Layer 7 of a small transformer language model trained on English Wikipedia (14 layers, counted from 0, width 96).
In attention head 2, each number of a token's query is one row of weights dot the token's vector x plus its bias. The head spreads its attention over the tokens so far by the softmax of query dot key.

Query weights of the head. A number n stands for (n - 500) times 0.00078.
q0 (bias 0.127): 369 382 284 295 309 544 244 355 678 643 686 274 482 118 493 460 696 683 542 487 730 583 506 470 564 552 640 823 334 681 446 706 353 339 377 238 496 310 496 594 328 592 479 520 594 400 498 810 750 312 319 318 626 555 535 239 693 496 693 615 656 637 655 945 531 313 671 595 767 587 502 332 396 746 683 461 122 434 549 590 354 435 550 151 394 675 480 211 764 309 479 478 700 629 325 577
q1 (bias -0.063): 670 554 528 611 554 685 579 443 353 423 370 368 496 706 524 598 417 487 518 583 268 233 672 478 546 470 571 401 607 440 556 395 541 640 596 615 589 625 589 367 599 351 422 476 608 502 543 392 299 615 589 703 467 398 500 512 403 390 577 387 411 488 433 497 511 499 598 302 281 515 328 460 699 376 462 622 624 512 380 335 543 535 565 607 454 364 486 526 324 462 505 571 355 547 526 482
q2 (bias 0.053): 426 551 477 547 512 539 399 617 551 516 444 555 485 306 479 503 567 448 475 369 487 641 447 447 513 517 566 452 486 489 580 552 439 455 508 434 405 458 509 546 500 587 609 436 390 441 380 507 499 415 447 416 536 651 571 588 498 651 460 555 538 511 573 426 535 569 481 530 545 522 544 403 395 645 560 542 509 455 514 635 482 441 471 508 434 485 523 546 428 523 476 397 585 438 481 589
q3 (bias 0.008): 516 435 406 407 413 482 386 478 594 609 626 352 456 439 198 473 580 772 317 500 542 529 474 430 444 647 464 613 403 534 323 634 436 441 292 697 561 418 613 710 397 596 462 393 553 649 635 578 569 435 423 441 439 544 405 276 610 463 588 635 628 701 552 591 498 485 394 560 574 597 546 571 441 562 658 436 372 299 549 575 389 302 640 375 497 628 465 314 715 347 379 480 630 620 490 657
q4 (bias 0.018): 369 485 382 383 555 391 574 411 517 419 584 513 449 599 527 374 448 468 353 645 545 654 476 550 499 482 485 681 455 429 657 533 451 522 576 636 638 507 354 610 564 488 523 580 292 514 567 402 595 491 467 578 469 497 474 523 541 390 619 423 419 517 542 479 501 551 371 638 528 523 489 508 517 518 391 413 539 551 533 476 354 490 550 418 515 568 506 449 602 569 553 467 603 638 492 345
q5 (bias -0.114): 782 546 576 755 466 518 608 486 397 374 308 665 548 639 594 673 409 435 635 414 271 309 647 487 579 445 528 290 730 498 446 346 802 479 624 567 533 790 504 395 523 478 430 399 675 425 346 457 244 706 478 673 600 398 650 593 361 467 515 514 440 444 495 291 341 552 853 288 390 619 244 430 613 418 387 616 676 647 391 350 629 629 421 624 382 346 499 649 177 354 506 526 289 346 471 524
q6 (bias 0.090): 281 405 305 324 420 547 332 652 705 605 712 469 413 237 404 402 675 716 380 328 670 805 349 444 560 605 522 626 382 401 672 720 480 303 297 387 255 366 487 623 367 551 683 616 381 531 509 667 673 243 546 305 575 670 421 453 623 530 477 643 544 603 725 548 635 465 379 739 593 574 691 514 306 723 503 355 168 387 638 732 329 359 580 370 523 675 392 297 565 519 395 338 786 479 485 595
q7 (bias -0.248): 975 619 810 892 724 762 740 349 80 357 93 634 766 768 880 778 353 82 862 801 178 179 891 652 506 294 626 294 780 233 646 54 446 720 830 367 881 758 551 108 766 189 505 356 632 334 264 234 47 927 605 862 346 95 731 628 158 337 377 106 230 270 94 466 649 280 728 148 466 297 156 354 933 157 504 849 849 821 236 68 838 768 233 734 361 91 496 783 148 691 904 791 63 331 573 335
q8 (bias -0.029): 437 517 373 340 608 503 490 538 602 469 500 482 616 532 649 598 582 559 240 540 496 419 680 582 585 538 634 457 599 412 736 538 288 530 321 764 573 667 334 442 489 302 420 407 599 425 607 370 449 559 464 469 654 221 375 506 523 393 425 500 640 330 394 536 620 589 462 580 624 290 532 580 312 663 504 496 618 379 443 422 438 528 465 502 579 627 598 517 420 533 568 488 445 521 491 327
q9 (bias -0.001): 535 590 501 560 469 642 576 491 512 446 514 368 423 543 575 693 421 355 486 424 379 393 532 352 479 453 325 476 483 508 517 343 727 566 392 354 677 504 338 532 517 448 410 534 383 594 651 516 511 685 482 530 608 318 447 680 663 615 708 554 487 411 145 560 441 418 397 610 133 477 435 577 443 565 342 519 446 588 419 584 516 532 729 545 674 450 393 386 409 608 471 506 467 418 517 505
q10 (bias 0.009): 622 490 492 492 613 422 402 579 680 514 375 327 577 209 529 334 456 630 376 482 457 330 609 584 348 421 585 520 425 536 361 482 686 420 503 416 248 458 653 707 526 422 602 546 727 555 399 659 515 445 328 611 408 606 573 489 431 543 433 474 454 731 654 343 545 437 573 515 324 416 672 419 568 566 483 459 466 476 470 507 512 440 402 612 502 471 371 649 648 398 435 563 595 433 638 705
q11 (bias -0.025): 541 515 556 549 573 705 494 503 578 482 461 532 493 527 377 609 569 540 563 417 438 616 408 369 394 428 380 464 490 452 469 372 617 506 444 390 497 433 522 539 489 598 583 449 533 483 589 544 520 617 621 505 536 743 571 461 423 527 429 513 489 517 554 491 508 565 493 519 826 467 118 474 526 475 393 648 229 458 527 502 434 536 400 398 478 544 639 359 345 450 555 537 495 458 306 484
q12 (bias 0.013): 610 378 299 406 563 494 571 458 487 568 596 481 473 480 517 525 586 523 674 415 720 603 560 377 546 586 557 301 397 453 827 437 542 480 649 409 655 490 447 423 614 559 622 448 441 396 465 485 536 564 563 379 505 387 631 487 574 332 619 475 419 439 530 376 489 415 438 417 593 666 476 442 621 523 560 406 390 334 307 454 477 462 519 473 504 517 516 568 548 550 550 417 434 529 403 404
q13 (bias 0.026): 484 657 522 576 507 488 462 511 398 670 470 559 328 463 382 393 452 336 574 381 474 417 460 372 515 471 530 636 436 519 318 479 441 606 552 307 448 450 567 490 546 741 537 632 268 572 456 476 547 481 625 508 468 456 708 483 511 673 517 439 472 372 432 631 583 653 421 552 531 632 421 501 572 387 397 514 402 533 562 635 432 554 470 554 306 482 766 493 471 450 499 334 581 514 470 460
q14 (bias -0.002): 386 444 656 582 383 440 527 515 465 426 489 540 556 416 495 341 519 551 537 501 439 598 204 340 607 483 583 443 489 414 406 626 341 318 424 574 594 587 702 489 463 629 502 353 506 504 421 485 513 509 558 703 459 561 392 492 548 486 340 447 669 610 644 371 449 589 648 420 345 608 602 243 546 573 448 600 499 479 587 563 508 467 291 589 483 555 334 545 543 445 350 472 602 662 664 616
q15 (bias 0.013): 416 502 607 430 618 401 467 448 590 508 404 680 537 570 462 424 579 499 476 424 551 327 408 684 500 260 429 595 438 443 538 465 496 507 570 493 589 526 622 561 370 515 304 627 614 580 514 568 454 440 310 462 401 665 565 521 261 368 451 529 512 467 634 388 531 536 478 428 463 495 689 370 363 456 477 570 644 452 678 735 511 540 399 558 536 435 533 578 716 546 405 480 573 514 604 561
q16 (bias 0.001): 572 586 552 307 522 335 513 477 612 458 463 546 605 476 611 429 627 536 439 473 562 309 730 483 599 410 597 406 349 524 544 615 720 386 514 365 566 437 746 657 601 410 617 461 576 588 388 468 446 565 333 451 472 469 452 539 509 430 385 542 414 312 561 446 614 557 518 474 227 453 619 343 456 675 658 450 445 544 520 711 404 494 538 531 567 485 583 600 495 459 322 449 441 325 643 566
q17 (bias 0.017): 638 483 428 429 564 478 505 513 496 446 497 510 505 677 523 476 555 521 463 407 560 303 508 444 454 608 336 457 362 594 767 566 687 384 644 361 545 526 505 428 551 392 403 621 527 602 642 537 633 396 419 470 462 342 539 380 655 295 527 402 404 453 455 376 490 379 368 507 407 582 697 377 563 653 497 365 692 330 411 539 539 535 456 640 570 388 489 524 693 577 474 418 360 468 493 609
q18 (bias 0.011): 466 580 415 462 559 370 567 420 503 572 595 453 496 523 543 485 487 466 567 522 513 508 294 653 559 377 495 498 555 592 600 461 442 486 625 552 456 635 463 445 614 304 279 490 362 328 455 503 494 507 541 486 627 364 516 609 433 517 580 460 629 388 610 287 414 831 414 500 499 592 478 510 577 509 364 471 626 553 668 399 352 659 539 516 494 665 572 622 505 514 295 523 514 653 332 346
q19 (bias -0.046): 635 550 503 574 544 637 515 514 603 465 447 509 417 357 266 592 669 525 473 496 349 405 608 352 393 286 523 560 483 239 544 478 642 583 473 384 676 472 433 590 519 544 407 552 571 563 675 473 468 505 456 413 539 688 527 406 450 507 373 603 587 456 308 540 570 436 494 576 377 614 405 310 645 451 441 595 465 334 394 482 503 475 744 446 463 558 283 455 553 536 481 543 665 311 459 610
q20 (bias -0.031): 606 545 579 629 498 663 444 436 508 682 484 324 441 270 472 705 506 657 535 484 418 522 626 492 348 573 449 438 471 474 496 526 214 597 563 465 552 435 547 525 418 510 582 423 478 505 398 490 408 589 527 522 433 427 609 467 537 636 558 537 430 611 475 435 451 553 523 422 517 496 172 559 410 688 570 549 572 309 600 566 467 383 561 567 347 518 457 409 666 268 512 657 463 584 288 581
q21 (bias 0.002): 473 533 352 475 457 551 574 437 396 530 538 501 448 531 620 452 526 421 631 546 396 533 358 435 575 382 528 610 515 480 544 464 460 386 465 503 671 607 482 399 570 446 394 511 439 434 460 405 482 467 418 550 578 599 435 538 510 393 558 571 519 363 448 448 471 568 563 621 305 688 574 324 482 464 540 537 538 446 560 502 415 547 665 430 690 558 302 516 520 657 522 447 688 611 424 534
q22 (bias 0.007): 591 359 518 488 580 696 658 568 592 626 519 597 662 389 331 413 577 528 519 493 546 594 482 598 545 338 409 391 411 486 386 531 759 506 586 590 480 463 518 371 527 400 612 386 638 449 406 375 536 390 409 513 472 676 760 488 289 539 573 648 508 585 378 272 542 696 414 344 675 628 405 487 579 333 330 458 486 511 525 393 478 552 433 460 516 564 375 407 526 484 532 669 335 446 454 565
q23 (bias 0.013): 474 658 685 485 529 536 520 462 471 428 556 502 377 581 503 691 559 553 304 406 578 464 577 449 478 639 377 462 505 561 680 495 205 691 491 204 562 561 483 438 519 593 548 556 149 491 657 428 561 558 563 438 489 481 614 446 531 454 535 544 433 405 403 352 529 697 353 532 451 619 361 504 415 574 351 550 521 552 530 489 512 380 407 572 482 520 649 582 486 413 512 406 539 613 636 401
q24 (bias 0.011): 620 304 589 635 547 440 661 474 434 412 585 508 569 627 514 342 453 447 494 602 669 645 392 415 457 382 552 554 198 604 489 470 544 446 662 531 410 526 606 456 554 555 394 489 362 426 572 591 689 434 522 444 433 555 541 516 553 373 474 441 558 447 385 421 325 389 323 395 557 596 655 381 638 558 393 487 529 516 451 393 482 509 345 476 531 481 394 635 651 565 493 584 471 628 619 496
q25 (bias 0.010): 511 524 557 441 493 324 563 431 470 600 563 618 656 471 445 596 502 536 535 511 508 496 459 504 577 616 546 354 329 629 421 614 378 402 498 547 670 458 571 450 580 552 610 508 578 544 403 313 475 473 549 544 428 443 505 483 608 540 450 512 446 320 567 485 468 899 497 417 517 433 515 430 453 594 671 473 692 486 725 571 473 625 408 492 469 476 561 511 482 381 380 423 295 628 327 484
q26 (bias 0.030): 498 436 591 566 517 510 478 503 542 475 464 570 600 575 599 500 578 518 531 443 621 373 494 496 528 461 467 395 295 497 405 433 476 428 541 426 373 498 858 581 516 563 390 556 463 520 369 537 467 534 335 429 392 637 456 567 433 361 466 547 419 418 615 494 388 228 446 598 590 521 510 293 421 530 701 524 381 462 605 685 530 395 390 582 601 348 690 536 636 562 471 411 460 492 626 587
q27 (bias 0.025): 508 589 566 422 349 479 463 544 450 450 378 531 607 717 470 464 516 472 449 321 555 421 512 518 588 481 421 559 451 653 462 582 653 595 529 395 574 520 597 451 406 558 448 481 656 618 544 446 545 406 447 544 737 400 581 453 596 448 570 497 414 398 597 498 474 476 607 421 457 439 454 515 377 466 422 555 404 664 349 502 481 654 396 518 522 535 636 489 469 354 411 395 488 501 610 487
q28 (bias 0.032): 399 491 545 442 636 379 495 500 523 578 579 569 633 643 592 435 429 483 381 522 573 419 413 595 576 302 567 621 347 553 500 427 591 403 446 423 359 553 498 568 442 387 536 584 400 480 532 593 423 600 489 500 451 521 533 607 480 351 505 465 546 401 607 276 494 574 376 432 514 451 725 437 569 484 372 396 639 540 687 472 514 507 491 503 451 515 461 600 491 666 454 549 541 600 701 513
q29 (bias 0.010): 397 446 446 366 572 595 490 454 524 397 540 440 472 702 562 300 540 487 491 523 608 622 544 463 464 426 561 539 581 477 892 502 696 375 505 336 550 438 317 597 330 490 601 397 486 357 618 526 523 784 611 453 424 494 388 344 487 422 405 425 488 718 650 330 558 502 578 458 559 521 551 449 561 577 562 554 455 327 481 452 513 412 525 368 473 520 382 552 438 506 614 554 693 518 457 459
q30 (bias 0.014): 552 538 453 369 493 343 537 529 525 505 564 595 439 528 399 551 480 620 607 431 546 423 573 606 513 538 427 509 466 560 388 563 709 464 590 404 525 532 370 517 529 419 535 510 623 548 608 456 454 495 405 415 593 564 483 401 517 411 518 552 294 247 504 353 584 580 470 472 509 626 646 496 668 325 522 343 592 670 485 452 547 570 643 568 515 531 389 518 453 562 459 494 344 270 484 531
q31 (bias 0.004): 538 339 615 572 605 593 556 597 532 444 533 371 431 470 645 498 540 358 415 439 457 456 496 321 524 451 591 624 428 326 568 553 749 446 404 510 392 569 523 605 572 511 582 491 435 433 583 570 566 534 434 561 473 387 530 557 456 514 357 492 589 502 355 520 600 415 347 477 413 519 419 399 613 592 358 512 398 386 578 509 449 435 357 573 560 345 598 448 471 435 648 494 503 506 552 454

Each question shows a short text with each token's key, already scaled and adjusted for position as the last token sees it. A number n stands for (n - 500) times 0.0059.

Then comes the last token's vector x. A number n stands for (n - 500) times 0.011.

0 " |": 542 366 667 272 550 536 553 462 516 528 472 496 494 506 462 474 513 510 486 492 456 507 475 491 483 479 492 511 466 494 504 515
1 "\n": 386 310 779 111 602 551 557 475 488 502 515 500 465 499 469 490 533 515 442 501 451 463 484 475 474 485 514 535 474 483 547 510
2 "|": 371 292 795 92 450 529 564 478 504 507 496 492 517 503 462 514 524 531 479 502 478 488 488 494 476 480 526 525 469 488 537 498
3 " FC": 445 251 805 74 386 489 582 480 515 494 511 496 443 511 500 472 488 469 471 461 487 468 470 496 458 497 477 526 476 474 484 522
4 " |": 593 273 796 76 396 478 570 481 510 513 520 506 491 499 461 482 512 520 485 482 468 479 506 475 494 477 511 526 484 461 532 525
5 " R": 667 266 793 53 543 418 563 488 505 504 477 507 440 510 470 493 463 462 505 477 476 481 480 493 507 492 481 514 508 474 502 499
6 "ural": 554 294 796 108 650 419 582 491 500 514 542 511 439 500 496 488 490 497 415 532 520 455 522 489 475 504 496 522 464 453 504 517
7 " |": 426 296 792 84 615 415 581 479 518 514 514 506 496 501 462 490 521 526 496 490 475 487 501 495 497 481 521 522 489 466 527 526
x: 495 481 503 393 476 497 428 962 666 555 738 500 474 490 434 481 604 492 313 483 592 548 471 535 448 498 486 528 431 450 537 515 491 555 284 545 411 452 547 563 482 489 500 557 528 571 516 506 446 436 448 388 518 494 418 431 611 492 443 548 586 575 524 561 433 538 402 489 476 400 512 579 424 549 536 452 468 451 478 663 409 522 477 516 518 525 438 414 457 510 416 509 534 482 457 485
Which token does the last token look at most, and with what share of its attention? 6 "ural", with about 50%

0 " South": 541 379 647 304 536 527 551 461 513 528 471 496 493 505 469 473 509 506 486 496 462 508 472 492 484 479 489 503 467 499 494 516
1 " B": 382 281 773 96 586 517 562 487 500 515 484 493 472 528 458 518 483 487 496 495 497 484 479 512 474 477 489 518 468 461 500 495
2 "uff": 365 311 772 132 432 499 571 493 494 528 465 555 466 539 474 474 452 463 487 504 499 500 497 515 486 476 504 503 486 458 476 528
3 "al": 501 310 769 119 312 477 559 500 500 517 469 534 471 510 457 485 446 472 468 536 501 470 518 523 504 464 496 515 488 473 505 508
4 "o": 650 303 783 89 386 461 563 493 519 500 488 519 454 523 467 487 472 455 507 512 507 477 517 507 484 491 498 517 497 462 487 515
5 ",": 627 323 764 160 513 459 565 484 527 526 521 493 512 484 455 470 535 526 482 512 495 477 506 512 480 488 500 507 483 476 518 511
6 " the": 547 318 766 159 608 434 568 483 488 509 503 530 527 509 497 479 508 530 480 520 514 477 531 495 507 497 492 520 470 498 513 528
7 " son": 472 296 798 90 597 404 600 475 491 483 505 495 500 507 534 512 516 493 464 520 462 508 484 479 489 487 529 511 477 475 513 519
x: 599 445 455 470 374 435 549 535 606 517 737 479 488 415 486 562 473 562 600 498 672 513 393 448 424 583 462 567 420 374 433 623 416 333 316 473 563 527 430 606 539 561 536 549 552 655 617 518 554 410 429 511 510 508 485 401 531 473 513 669 468 480 539 489 499 539 452 444 355 540 584 542 342 551 511 355 481 588 488 675 363 502 493 517 472 530 473 355 501 462 464 469 599 647 355 653
To which token does the last token give the most attention? 5 ","

0 " and": 548 377 656 296 536 530 552 460 517 528 470 494 498 504 471 474 513 509 493 495 461 513 479 497 486 483 488 505 469 499 497 514
1 " his": 432 302 778 135 583 533 561 481 502 492 513 510 488 519 496 516 530 518 495 508 515 495 519 490 474 507 511 510 484 497 507 533
2 " wife": 407 272 794 97 518 517 588 471 493 488 506 491 489 507 528 519 498 501 488 513 475 505 476 477 495 482 523 515 469 466 485 523
3 " Mary": 461 267 783 90 406 483 585 475 529 505 458 514 496 489 484 486 463 492 480 506 473 484 482 478 498 467 492 521 454 479 490 535
4 " B": 595 286 762 95 400 450 572 483 498 516 470 498 485 531 454 520 474 482 507 484 497 485 478 520 482 475 491 517 470 467 492 498
5 "ell": 658 302 770 94 552 436 568 490 504 492 471 542 461 498 480 494 442 470 482 493 486 468 518 507 514 470 516 517 492 472 487 511
6 ",": 568 319 766 149 593 440 573 477 519 527 508 512 518 496 450 470 510 525 497 506 486 480 505 524 504 472 503 505 490 490 504 524
7 " daughter": 481 296 788 97 589 406 603 470 484 494 512 493 485 507 537 518 513 494 471 520 470 505 476 479 490 486 530 517 473 467 500 525
x: 621 421 459 393 355 410 568 567 605 531 663 477 483 436 550 603 497 614 640 465 578 487 355 413 470 556 460 555 390 393 419 584 473 339 390 432 543 536 459 628 476 551 496 603 564 699 577 523 561 472 394 459 516 466 491 415 585 468 495 656 485 509 520 499 462 535 439 468 385 552 553 585 350 529 514 404 465 587 463 637 373 503 498 527 539 463 462 336 493 457 442 501 634 634 359 692
To which token does the last token give the most attention? 0 " and"

0 "\n": 543 359 682 253 560 540 553 461 512 527 475 492 489 505 462 474 515 516 481 488 448 503 471 486 484 477 491 515 468 496 509 517
1 "|": 388 301 790 97 578 548 560 479 504 509 496 496 521 500 455 510 519 527 483 500 481 491 492 496 475 478 519 523 470 494 539 499
2 " FC": 376 252 806 75 486 512 579 481 513 494 515 494 444 511 500 472 489 473 470 461 485 468 472 492 460 496 477 526 479 475 484 523
3 " |": 460 279 788 87 370 502 567 480 511 514 517 508 496 495 458 481 515 518 487 484 469 481 509 481 494 479 509 523 486 468 533 526
4 " Ind": 584 290 777 118 399 456 574 486 511 521 484 523 468 506 472 493 486 515 445 506 490 469 468 519 479 480 507 524 486 491 503 509
5 "ust": 622 355 731 201 576 450 571 482 509 461 524 543 461 501 489 486 473 494 433 499 484 454 504 479 470 475 493 532 469 497 506 510
6 "rial": 549 307 788 129 631 427 586 482 511 501 524 507 460 472 491 495 493 511 416 555 493 471 529 456 482 476 492 520 452 482 503 511
7 " (": 425 312 799 89 612 415 578 477 501 519 528 487 490 505 466 516 562 559 450 496 480 472 494 508 500 493 559 537 495 467 535 522
x: 403 547 522 304 460 555 347 739 660 508 631 578 447 432 471 486 468 509 347 445 615 484 602 548 454 464 453 499 492 489 491 559 529 512 416 476 473 479 489 513 460 472 488 539 528 648 470 576 464 404 405 386 511 538 520 496 503 443 538 654 483 594 492 476 462 578 547 613 495 444 505 521 588 550 502 124 480 494 546 735 354 593 441 493 545 676 448 353 534 465 413 539 559 383 477 509
To which token does the last token give the most attention? 6 "rial"

0 "60": 541 379 647 301 541 529 551 461 516 528 471 496 495 505 467 475 511 508 488 492 458 510 476 492 484 479 491 507 467 497 498 514
1 " and": 386 339 761 169 580 527 551 482 482 539 497 503 465 524 467 492 505 494 497 513 493 496 521 492 480 481 500 520 483 445 524 507
2 " Att": 384 318 722 176 471 503 566 480 503 506 502 544 456 495 482 503 491 475 478 497 515 478 476 498 459 505 485 514 473 508 486 499
3 "orn": 483 309 757 134 372 483 576 487 523 471 458 521 495 485 500 520 481 507 481 503 439 516 505 490 499 468 529 537 468 483 502 507
4 "ey": 598 310 783 117 414 474 580 485 480 505 477 537 506 521 483 472 490 492 470 517 481 509 516 501 490 485 515 523 468 477 509 519
5 "-": 661 320 775 123 574 455 556 498 486 517 526 490 484 491 472 502 499 508 424 499 486 469 515 499 483 457 515 535 477 492 537 518
6 "General": 552 277 792 84 621 428 589 485 506 511 523 472 495 485 479 474 497 478 440 506 485 499 478 474 470 471 493 503 469 496 526 510
7 " for": 434 322 771 127 622 419 575 484 538 500 513 480 470 490 501 501 554 480 468 486 498 500 488 494 473 503 526 532 478 467 498 526
x: 431 527 497 386 566 520 572 778 423 486 844 538 559 407 496 361 605 612 432 531 513 593 460 488 446 478 513 438 465 544 509 540 499 479 434 506 454 369 471 497 473 460 505 434 483 488 474 650 619 406 449 383 481 488 434 446 584 547 552 632 507 613 457 390 442 510 397 481 448 523 453 520 499 657 529 311 436 590 556 586 276 442 532 490 604 603 427 478 490 510 528 537 490 529 379 493
Which two tokens does the last token look at most, in order? 6 "General", 5 "-"

0 " primary": 540 379 651 299 537 528 552 461 510 527 473 494 499 506 472 474 516 507 492 494 460 512 477 492 485 484 490 504 471 500 500 516
1 ",": 406 328 752 168 573 531 555 481 525 519 520 501 512 487 457 470 532 515 488 506 476 486 507 510 481 486 493 509 495 488 529 513
2 " fin": 375 285 780 101 447 501 576 487 514 499 496 479 498 488 508 527 525 506 485 544 479 522 472 487 482 477 508 485 490 528 503 515
3 "ishing": 475 312 780 124 377 497 572 479 480 502 564 491 430 500 525 515 529 492 454 520 482 492 494 485 445 499 511 533 488 456 521 502
4 " a": 581 318 758 150 417 473 559 480 470 503 524 499 481 505 510 499 517 511 501 488 505 482 522 498 501 492 509 515 493 479 514 510
5 " very": 595 316 735 159 516 443 569 474 477 507 525 491 469 503 521 527 520 512 502 521 540 499 507 506 489 521 513 493 495 482 493 522
6 " dist": 544 344 734 174 627 439 572 484 495 509 507 514 502 504 519 511 535 528 466 520 511 492 459 516 483 502 532 496 497 531 502 509
7 "ant": 392 368 748 161 583 433 576 473 517 475 552 500 470 485 520 509 522 504 444 528 475 484 490 485 476 478 517 547 500 510 524 508
x: 447 554 530 454 485 483 529 528 583 533 789 533 353 547 538 430 514 453 566 590 580 487 430 480 500 499 371 578 478 499 373 618 405 426 437 639 556 474 425 517 543 511 476 248 437 617 424 520 656 486 412 539 537 540 469 391 424 585 548 631 518 503 413 561 446 610 517 521 413 545 480 554 488 484 524 373 479 478 622 696 334 504 531 460 397 530 419 430 540 460 410 584 619 577 392 533
Which two tokens does the last token look at most, in order? 5 " very", 0 " primary"

0 "atch": 542 383 642 310 536 526 551 462 515 526 471 497 496 506 470 473 508 506 488 496 464 512 472 497 484 480 489 504 467 500 493 514
1 " a": 410 315 756 151 580 529 549 483 477 510 519 510 475 509 502 495 510 503 499 496 518 485 525 498 495 490 505 509 480 475 503 515
2 " good": 390 290 801 98 485 522 580 475 487 526 523 494 495 500 516 492 514 500 457 513 504 499 489 494 458 472 505 516 463 500 491 522
3 " football": 450 292 797 109 401 499 582 483 467 510 560 492 467 515 506 507 539 505 456 524 496 493 478 502 446 480 515 513 475 489 506 509
4 " game": 537 278 805 89 400 476 587 477 478 508 567 485 471 508 510 473 528 487 475 489 507 492 478 502 469 485 513 508 484 485 489 520
5 ".\"": 599 281 756 153 447 466 579 465 547 531 481 529 507 484 431 488 518 481 473 513 480 504 512 497 444 477 484 531 449 497 514 486
6 " This": 567 266 803 86 590 415 584 474 493 504 493 543 502 508 481 459 489 520 473 508 508 483 502 486 505 486 487 526 452 523 498 518
7 " earn": 468 293 806 82 594 410 597 471 517 501 487 508 496 515 492 497 529 479 486 485 492 522 477 504 449 496 514 502 496 513 486 535
x: 468 444 538 352 358 538 421 499 491 487 586 443 441 466 638 463 726 491 366 407 622 553 524 458 419 563 449 503 240 541 500 630 487 432 501 451 572 489 476 595 457 543 540 504 421 538 478 584 600 413 465 616 635 608 406 504 693 526 514 640 543 422 540 606 548 439 439 465 405 528 501 518 403 631 512 336 471 558 443 525 302 426 517 566 614 698 448 422 460 426 469 584 460 579 506 519
To which token does the last token give the most attention? 6 " This"

0 ",": 545 375 656 292 541 530 551 461 518 529 469 495 499 503 467 474 513 510 490 494 460 511 479 496 486 483 490 507 468 497 499 514
1 " an": 421 288 788 112 587 532 556 482 487 513 498 502 480 507 493 516 512 532 475 498 495 485 514 500 494 476 528 520 491 495 505 521
2 " Irish": 379 253 811 77 491 508 580 482 507 524 525 504 449 481 479 503 495 479 444 551 502 483 490 477 474 460 488 522 453 483 491 530
3 " American": 445 262 819 73 388 486 579 484 487 530 517 493 472 498 463 493 485 487 436 518 492 475 517 478 486 461 494 519 475 472 497 526
4 ",": 560 323 760 167 402 479 563 480 524 528 514 506 519 486 453 470 523 524 483 517 493 479 508 516 486 479 494 507 481 491 512 520
5 " h": 651 327 752 118 540 448 565 478 485 498 511 498 466 513 526 530 498 486 518 470 475 500 498 479 505 488 514 530 521 490 462 515
6 "ailed": 520 337 736 152 588 440 581 473 507 482 546 483 467 480 487 536 515 508 477 537 500 506 488 475 455 484 510 531 482 482 509 491
7 " from": 483 314 757 155 617 412 576 480 534 487 493 476 477 484 502 524 541 514 462 502 495 495 479 505 473 521 540 535 451 446 495 484
x: 519 498 435 259 420 559 491 818 518 578 711 452 487 553 441 550 541 613 481 443 534 574 500 435 534 601 487 500 472 485 571 579 524 440 484 495 300 422 474 443 539 521 464 525 516 466 558 620 439 422 428 408 531 456 550 404 492 526 551 625 522 635 494 371 508 517 381 536 441 544 514 521 528 642 496 250 446 519 523 548 360 503 487 489 488 531 435 447 446 596 554 491 537 527 366 547
Which token does the last token look at most, and with what share of its attention? 4 ",", with about 30%

0 " and": 548 377 656 296 536 530 552 460 517 528 470 494 498 504 471 474 513 509 493 495 461 513 479 497 486 483 488 505 469 499 497 514
1 " Social": 416 259 794 86 605 533 572 487 535 527 485 519 476 497 456 478 488 484 454 517 507 482 501 497 479 497 492 508 480 488 501 539
2 " In": 383 278 757 126 484 499 561 481 545 473 453 504 492 500 500 509 526 520 470 467 490 492 484 502 500 550 551 532 458 466 502 505
3 "qu": 479 304 761 125 337 481 561 489 515 503 466 542 481 508 467 519 466 494 501 512 502 519 481 497 475 477 504 495 502 539 488 516
4 "ir": 644 335 746 137 416 472 564 488 516 500 471 529 493 493 522 502 472 502 484 535 461 529 524 451 519 494 492 514 502 506 508 543
5 "y": 662 329 776 117 576 453 575 490 500 500 493 531 482 511 495 458 477 483 481 511 502 482 518 485 502 494 497 517 471 467 495 536
6 " Society": 590 261 810 68 594 423 597 482 502 516 487 538 488 521 465 470 485 464 471 514 504 491 491 501 472 484 513 499 454 463 487 530
7 " of": 411 336 766 154 614 416 571 483 547 538 485 501 477 503 482 470 503 498 463 492 507 486 507 523 483 504 485 534 474 452 515 549
x: 475 419 497 405 531 526 473 788 588 504 733 569 416 494 571 453 547 559 365 604 535 533 411 516 514 489 509 472 462 455 488 489 543 511 362 605 385 255 448 632 441 450 561 502 484 381 468 593 522 454 456 437 492 558 484 489 531 592 599 511 583 474 452 325 499 523 413 625 579 613 508 465 447 552 472 340 436 386 525 587 334 471 507 477 535 608 471 395 408 557 563 586 570 565 452 460
Which token does the last token look at most, and with what share of its attention? 6 " Society", with about 70%

0 "au": 542 381 644 305 538 526 551 460 513 525 468 495 495 505 472 476 509 509 491 493 460 510 474 493 488 482 491 504 469 501 493 517
1 " W": 390 276 778 89 582 518 566 482 533 505 494 515 473 501 469 492 497 492 504 489 494 474 466 502 475 478 489 526 463 497 483 508
2 "ong": 368 312 760 128 419 498 560 496 508 495 480 533 481 495 470 483 450 499 451 511 506 474 523 518 488 474 503 541 465 477 497 507
3 "-": 505 309 766 118 310 479 548 502 485 530 517 508 475 500 460 490 468 503 429 488 510 453 512 510 498 460 506 535 479 481 514 517
4 "f": 656 312 750 113 394 463 562 491 503 524 484 511 458 512 494 521 488 495 503 507 497 512 492 487 472 496 485 543 482 479 508 493
5 "at": 659 332 740 135 581 447 564 495 501 510 487 520 465 514 484 512 478 486 486 535 482 492 494 496 485 486 498 547 502 464 519 505
6 " |": 570 295 764 100 616 443 575 479 520 526 516 501 500 483 465 488 518 521 479 493 468 491 505 493 496 469 505 527 482 485 524 530
7 " ": 377 320 756 111 623 395 564 494 508 530 510 489 468 507 476 551 527 519 470 546 484 507 472 481 500 491 540 519 506 469 518 497
x: 476 470 483 489 529 527 350 612 595 567 773 545 461 510 498 455 519 491 351 457 658 539 525 518 613 422 365 514 435 572 503 529 501 506 390 594 481 367 553 514 351 513 512 504 539 521 592 603 575 419 449 274 441 528 413 525 523 346 672 740 442 579 614 550 481 432 566 579 483 446 509 478 334 465 510 405 546 487 677 507 393 476 463 387 520 467 444 419 496 495 410 459 571 397 495 594
Which two tokens does the last token look at most, in order? 5 "at", 6 " |"